Layer 5 of a small transformer language model trained on English Wikipedia (8 layers, counted from 0, width 64).
A neuron's activation on a vector x is GELU(weights . x + bias), where the dot is the dot product.

Input weights of the MLP neurons that the questions are about. A number n stands for (n - 500) times 0.00092.
n1 (bias 0.017): 619,370,319,289,509,486,367,382,530,410,425,691,643,581,638,342,423,497,560,446,449,239,564,469,492,555,445,494,472,676,525,513,516,313,755,622,493,636,582,427,587,307,431,438,688,435,448,515,585,717,566,407,423,472,596,648,501,543,510,388,476,465,587,691
n32 (bias 0.047): 363,643,460,590,413,397,542,386,580,342,476,563,370,552,438,358,695,475,477,712,636,337,548,445,346,418,437,606,402,371,437,580,612,414,648,472,449,513,636,532,398,414,681,658,498,324,399,556,586,490,409,600,623,468,470,497,476,507,547,460,526,545,689,384
n52 (bias 0.024): 450,523,460,613,855,259,566,528,562,396,498,520,511,491,679,530,605,645,643,387,357,294,634,506,707,305,429,402,582,464,508,318,459,490,629,426,500,413,451,536,624,352,506,584,417,504,384,623,408,522,531,557,453,649,318,416,360,416,548,507,470,451,575,338
n65 (bias -0.002): 466,688,518,329,332,363,705,603,658,601,657,737,420,441,374,466,514,427,526,452,422,785,491,504,509,404,590,310,271,544,546,528,497,137,468,683,458,325,633,323,556,305,499,352,543,709,434,430,288,529,560,462,353,597,396,453,392,442,535,775,445,796,669,620
n68 (bias 0.000): 730,362,702,468,401,601,597,464,486,598,622,292,535,465,518,455,648,643,464,448,406,584,506,524,448,556,618,573,503,526,274,489,346,556,578,360,439,629,313,675,451,538,423,642,628,429,508,387,412,270,308,522,559,385,513,473,663,411,698,418,581,606,533,396
n71 (bias 0.014): 527,520,349,494,472,220,638,426,514,653,580,491,639,761,697,401,240,377,486,268,479,470,465,337,741,346,389,731,411,492,480,474,611,661,690,532,552,415,735,366,397,495,816,417,558,299,355,519,623,518,541,505,453,464,232,463,284,432,462,430,572,638,674,809
n87 (bias 0.007): 486,716,545,609,517,359,782,230,460,420,537,452,617,675,355,811,524,550,281,543,530,588,535,589,376,538,481,462,418,589,535,511,468,728,515,431,601,43,517,507,671,239,468,578,219,578,833,368,364,553,287,731,268,462,353,537,587,728,355,470,557,701,528,456
n90 (bias -0.073): 314,512,487,200,504,485,400,396,619,604,607,508,456,749,490,230,857,646,186,298,433,721,581,388,438,657,401,597,522,717,504,404,308,483,527,417,566,568,454,681,492,766,792,371,472,520,613,557,278,343,507,518,705,374,23,299,568,668,604,399,679,440,925,321
n128 (bias -0.033): 525,790,419,349,458,691,479,486,343,668,438,528,491,685,599,590,603,474,499,531,307,480,504,620,597,705,499,354,422,551,396,445,488,542,415,231,643,316,357,476,299,610,626,417,674,490,479,566,347,423,532,519,592,699,304,308,244,460,524,581,629,431,350,664
n162 (bias -0.001): 405,532,485,514,477,259,435,488,625,580,460,583,783,463,443,522,444,279,363,473,338,431,418,690,452,445,629,601,511,484,455,631,514,334,640,495,532,551,596,634,345,352,466,669,581,632,331,381,446,554,440,459,488,543,571,463,503,690,603,459,591,428,495,515
n169 (bias 0.026): 289,643,548,375,504,352,464,538,415,531,363,449,317,504,318,420,357,557,394,764,627,610,515,488,448,489,406,482,372,526,470,391,605,713,530,451,397,429,300,316,332,668,471,511,827,478,674,504,478,617,375,677,530,541,366,391,559,419,442,511,585,615,517,507
n194 (bias -0.032): 453,572,567,622,344,560,438,404,741,724,526,461,509,429,682,665,585,480,510,538,562,540,509,384,512,385,732,618,394,588,516,457,397,664,604,241,452,324,389,415,427,443,580,574,361,551,549,656,433,368,382,607,552,484,458,436,586,284,574,673,447,621,347,556
n220 (bias 0.010): 506,500,535,486,371,454,592,550,432,724,307,431,493,567,550,388,615,547,407,568,639,504,509,643,340,448,580,496,571,460,467,464,685,433,430,454,432,710,485,505,492,562,534,583,373,341,443,354,549,440,572,440,544,439,439,439,529,467,822,439,579,429,601,589
n226 (bias -0.030): 579,450,679,508,617,533,330,544,676,521,327,275,508,576,684,297,425,525,617,308,715,417,306,511,445,604,481,401,662,482,341,415,633,630,448,511,382,683,583,489,188,632,623,179,563,432,437,803,686,542,497,626,639,510,426,353,327,494,498,366,640,347,581,545
n236 (bias -0.018): 304,409,474,557,555,556,519,556,527,534,364,332,732,509,472,321,746,321,429,402,451,659,397,479,465,390,559,377,502,502,540,591,543,481,545,312,689,578,493,548,546,542,719,689,637,521,289,450,512,469,317,474,581,461,573,425,820,293,262,495,580,382,628,341
n253 (bias 0.023): 308,417,455,503,560,393,575,773,455,627,665,499,650,631,482,537,524,509,526,456,413,343,530,614,336,451,491,540,501,636,619,565,501,469,243,447,576,440,495,716,465,520,449,497,658,293,399,446,518,555,455,482,472,515,525,380,387,377,411,438,458,407,611,454

Each question shows a token from some text and the vector x that enters the MLP there. A number n stands for (n - 500) times 0.01.

" rapid": 514,353,616,561,502,545,504,588,430,420,591,609,404,592,533,406,511,545,414,445,463,478,390,446,468,481,461,463,607,414,493,576,358,526,466,465,578,561,525,567,528,474,495,512,448,361,691,481,624,471,513,390,507,411,564,524,395,418,439,827,566,569,486,513
The two highest activations, in order: n253, n68

" Yong": 550,396,509,563,417,402,440,514,470,272,498,563,584,603,501,578,421,578,358,436,514,486,398,446,544,562,409,494,615,490,488,512,481,551,435,609,579,642,464,455,530,567,499,518,486,436,602,491,528,506,484,294,373,480,607,531,563,466,517,801,468,416,477,578
Which neuron lights up most? n1

"onym": 515,483,486,470,428,539,477,542,472,380,486,477,498,582,541,489,439,596,517,505,416,507,497,545,568,504,335,457,570,468,382,414,430,587,406,461,497,481,571,347,621,539,487,479,501,442,795,550,566,534,462,411,489,404,506,650,469,569,580,828,431,461,331,534
Which three neurons fire most, strongest first? n87, n128, n169

" Ram": 520,435,356,508,452,585,503,454,583,249,556,633,566,502,455,519,244,524,497,601,593,477,468,485,617,492,422,469,557,462,503,513,456,507,389,575,526,596,643,399,623,518,463,383,517,491,600,552,565,488,530,329,368,554,510,484,474,491,522,725,515,482,449,528
Which three neurons fire most, strongest first? n1, n65, n71

" to": 441,400,470,514,482,435,533,515,507,536,501,483,484,494,463,486,401,675,444,590,581,531,389,582,476,287,532,482,605,412,423,514,443,522,408,539,419,518,495,448,593,555,491,535,467,345,498,419,557,477,502,460,456,472,562,601,474,504,547,875,575,561,545,546
Which three neurons fire most, strongest first? n220, n65, n169

".": 355,510,543,542,465,515,480,507,469,518,462,473,597,582,445,462,564,535,427,623,509,459,424,569,475,406,461,476,499,442,414,524,564,595,360,484,496,463,552,473,438,610,563,518,571,366,520,515,483,422,351,461,497,509,426,511,497,508,536,908,573,419,535,531
Which three neurons fire most, strongest first? n169, n128, n236

" The": 491,403,506,617,461,487,454,463,432,502,487,535,545,543,528,480,550,538,443,412,453,502,449,539,615,327,537,450,555,394,497,599,473,575,428,468,477,548,512,463,569,554,431,498,515,362,596,477,646,345,491,398,490,527,560,434,474,489,523,894,492,534,454,536
The most active neuron and its activation: n194, at about 0.46

" companies": 401,415,482,523,444,450,488,510,540,428,420,584,471,525,456,459,515,622,542,618,473,453,375,517,496,384,387,507,589,373,461,549,504,575,498,530,588,574,553,448,577,513,636,390,462,371,591,510,519,435,494,334,544,456,533,502,497,487,560,893,577,503,488,465
The most active neuron and its activation: n32, at about 0.72

" she": 440,451,509,665,458,518,478,398,541,383,518,692,519,512,521,473,505,564,482,492,515,521,431,494,539,480,495,515,534,409,492,546,556,550,424,538,438,541,507,424,529,590,426,492,543,341,614,522,577,345,483,265,357,503,571,480,445,519,435,854,552,432,541,535
Which neuron lights up most? n65

":": 429,433,476,562,492,613,333,342,576,415,481,526,556,540,522,472,444,540,439,600,541,446,468,519,575,337,453,492,660,342,550,481,368,517,415,439,543,493,764,435,573,508,508,525,485,540,470,503,561,489,467,459,455,462,613,518,461,538,523,798,478,506,464,545
Which neuron lights up most? n194

"\n\n": 379,550,530,542,474,513,500,559,464,569,459,462,598,611,403,460,547,542,398,596,464,475,406,601,450,399,431,496,561,416,426,491,521,600,363,489,511,489,563,440,424,627,552,530,610,357,502,502,487,432,368,479,487,505,412,515,536,503,530,850,553,419,539,508
The most active neuron and its activation: n169, at about 1.6

" Park": 446,451,459,534,455,441,467,421,620,361,530,599,520,494,427,414,392,542,408,456,529,467,335,444,524,487,470,537,621,483,452,574,492,537,513,526,496,554,508,441,564,684,490,486,516,444,675,539,467,455,569,304,392,463,603,558,475,543,516,859,518,571,439,534
Which three neurons fire most, strongest first? n65, n1, n71

" a": 550,346,419,559,466,469,462,508,555,466,478,551,666,500,504,522,460,632,415,496,445,564,476,552,506,326,504,545,555,412,361,458,428,630,392,493,599,551,517,539,593,453,331,620,494,381,687,520,573,509,524,488,438,458,545,506,479,510,443,729,469,544,613,318
Which neuron lights up most? n87

" Men": 507,457,389,629,474,511,469,449,661,264,421,594,517,509,457,487,471,537,435,443,527,548,433,602,521,397,395,602,488,400,483,552,517,461,444,551,584,626,593,466,556,528,518,485,587,351,645,520,602,425,501,333,406,368,590,567,524,607,482,697,561,473,388,491
Which neuron lights up most? n1

" \"": 479,413,507,483,447,616,525,539,540,449,567,633,577,496,608,511,507,577,424,499,461,472,438,587,523,335,375,498,562,469,467,585,455,566,292,492,488,532,632,308,489,469,460,391,482,417,620,533,493,543,463,434,405,579,596,412,525,598,473,782,463,473,451,592
The two highest activations, in order: n65, n253

" until": 384,389,469,549,426,482,526,453,575,516,448,514,475,569,451,553,575,624,355,640,535,526,393,449,523,380,546,525,596,437,401,525,468,555,400,450,438,535,542,498,566,637,535,508,516,316,490,509,606,469,463,416,439,380,592,506,489,510,528,816,541,491,465,583
Which three neurons fire most, strongest first? n220, n194, n32

" the": 545,400,520,574,487,507,505,485,413,525,493,511,539,546,485,500,454,525,475,475,528,497,399,540,603,345,541,424,494,410,485,547,476,543,396,452,444,572,580,463,576,538,431,513,453,404,574,499,576,409,475,430,481,524,519,397,467,493,521,962,479,579,532,490
Which neuron lights up most? n65

" B": 435,454,468,552,503,577,501,490,524,249,503,455,628,514,483,457,583,586,463,484,458,442,462,442,607,371,410,416,555,431,453,603,457,579,382,517,565,504,685,433,536,635,485,482,503,426,582,575,542,515,451,372,446,526,564,524,498,488,544,827,498,476,431,443
Which neuron lights up most? n236

" for": 491,405,478,497,568,413,492,406,652,511,415,497,519,487,506,565,478,607,439,509,420,572,456,594,454,344,371,500,644,451,460,470,443,576,370,478,553,534,503,460,565,495,379,592,477,362,641,477,594,638,536,414,347,466,527,557,413,578,517,783,532,582,569,468
The two highest activations, in order: n87, n52

"ises": 426,353,451,509,469,483,525,511,460,388,460,646,378,476,489,516,430,617,506,570,452,488,371,602,468,408,413,451,604,420,384,506,390,549,527,483,451,520,607,374,543,444,500,496,492,418,625,553,499,567,620,379,518,431,606,558,482,583,612,837,497,625,553,531
The most active neuron and its activation: n65, at about 0.83

" finding": 466,333,473,534,414,402,431,528,521,360,584,611,492,525,541,536,561,634,434,601,513,410,426,533,475,419,471,565,593,462,471,479,409,581,500,498,450,564,567,510,514,597,484,542,448,269,555,491,638,421,485,439,401,421,551,495,477,586,616,794,499,529,473,430
Which neuron lights up most? n32

"m": 399,448,468,550,424,548,514,503,517,317,484,522,563,550,470,420,592,599,419,584,453,464,441,463,546,397,422,460,549,415,443,569,522,592,443,478,561,494,631,421,529,627,518,468,503,368,614,559,535,437,460,407,517,490,477,496,507,500,510,906,538,454,484,499
The most active neuron and its activation: n32, at about 0.65

" such": 494,414,531,536,532,427,536,560,554,534,545,703,365,523,552,388,510,579,529,527,472,374,418,496,543,409,480,465,513,368,502,541,356,597,407,524,457,516,505,453,608,624,376,527,452,330,520,470,537,445,492,467,453,529,409,489,545,519,554,860,546,512,456,523
Which neuron lights up most? n52

" Award": 362,482,551,512,483,470,525,518,547,461,437,477,550,533,455,487,544,539,414,625,499,466,444,518,487,398,422,477,521,420,421,519,583,611,378,472,521,453,598,508,476,616,535,501,561,343,579,532,484,469,417,448,532,484,447,516,514,486,550,930,576,425,462,453
The two highest activations, in order: n169, n32

"-": 494,439,477,546,503,574,420,400,463,462,552,513,646,525,480,459,538,599,440,523,414,527,446,591,618,350,476,463,650,409,419,527,383,543,379,491,491,476,503,389,577,579,454,491,575,432,607,523,557,454,467,385,424,469,519,527,427,563,569,861,541,428,459,535
The most active neuron and its activation: n128, at about 0.32

" in": 411,432,415,471,556,469,475,451,627,571,363,459,555,528,510,565,446,565,409,548,569,537,447,478,465,345,419,489,486,333,431,496,423,598,366,478,526,475,591,507,550,509,443,488,524,409,628,506,545,612,563,446,432,433,596,582,455,501,543,855,579,598,497,523
The most active neuron and its activation: n87, at about 0.53

" brought": 561,391,457,527,458,330,560,513,527,444,615,559,445,481,425,511,495,612,445,543,485,473,339,578,498,399,499,500,578,374,351,589,347,499,467,536,476,528,614,538,555,602,380,519,467,308,670,462,583,389,414,469,454,531,598,569,448,567,626,713,539,579,554,531
The most active neuron and its activation: n68, at about 0.84

" franch": 509,429,474,443,581,448,538,476,436,433,519,554,484,508,494,532,429,704,518,391,496,493,385,463,450,546,340,438,539,547,444,489,414,575,470,594,510,513,633,503,602,577,453,463,560,348,772,352,535,363,518,309,465,446,574,493,449,506,672,716,519,590,573,473
Which neuron lights up most? n90

" electric": 545,445,446,519,488,478,459,545,459,405,498,500,489,551,522,461,483,581,492,335,528,393,426,495,426,408,320,554,565,399,436,554,440,455,436,468,583,562,599,542,540,538,495,480,502,461,666,546,555,463,570,373,532,460,542,559,512,479,480,919,548,614,437,511
The two highest activations, in order: n71, n1

" Best": 494,364,485,476,615,460,413,434,552,391,462,541,587,441,518,520,445,596,441,411,437,487,494,634,519,421,346,490,530,390,477,424,540,587,487,477,618,564,623,514,525,441,469,606,521,424,770,548,557,546,553,343,370,484,526,537,439,533,526,777,491,528,549,344
Which neuron lights up most? n52

" profit": 559,327,461,458,477,443,641,545,607,410,532,632,437,518,445,478,532,627,459,420,479,434,357,498,373,504,412,588,594,502,446,497,408,489,429,550,550,537,606,539,625,509,450,464,422,345,736,496,511,417,540,417,456,413,544,536,478,516,585,753,521,626,559,402
Which neuron lights up most? n90

" from": 449,469,479,501,465,458,472,442,567,447,521,481,503,490,454,473,409,542,401,575,514,508,374,557,529,298,507,535,570,391,438,513,400,471,390,405,483,594,601,468,541,500,459,555,539,496,554,523,534,612,546,450,469,488,619,607,434,560,496,886,495,580,388,635
Which three neurons fire most, strongest first? n65, n162, n194

" ": 470,368,524,547,500,501,515,485,533,420,475,502,661,514,478,515,567,543,416,433,479,609,396,584,532,296,468,520,616,381,436,513,396,491,457,430,505,511,586,537,541,466,465,479,444,494,693,518,591,626,480,182,473,484,611,564,503,433,465,722,533,519,585,510
The two highest activations, in order: n236, n162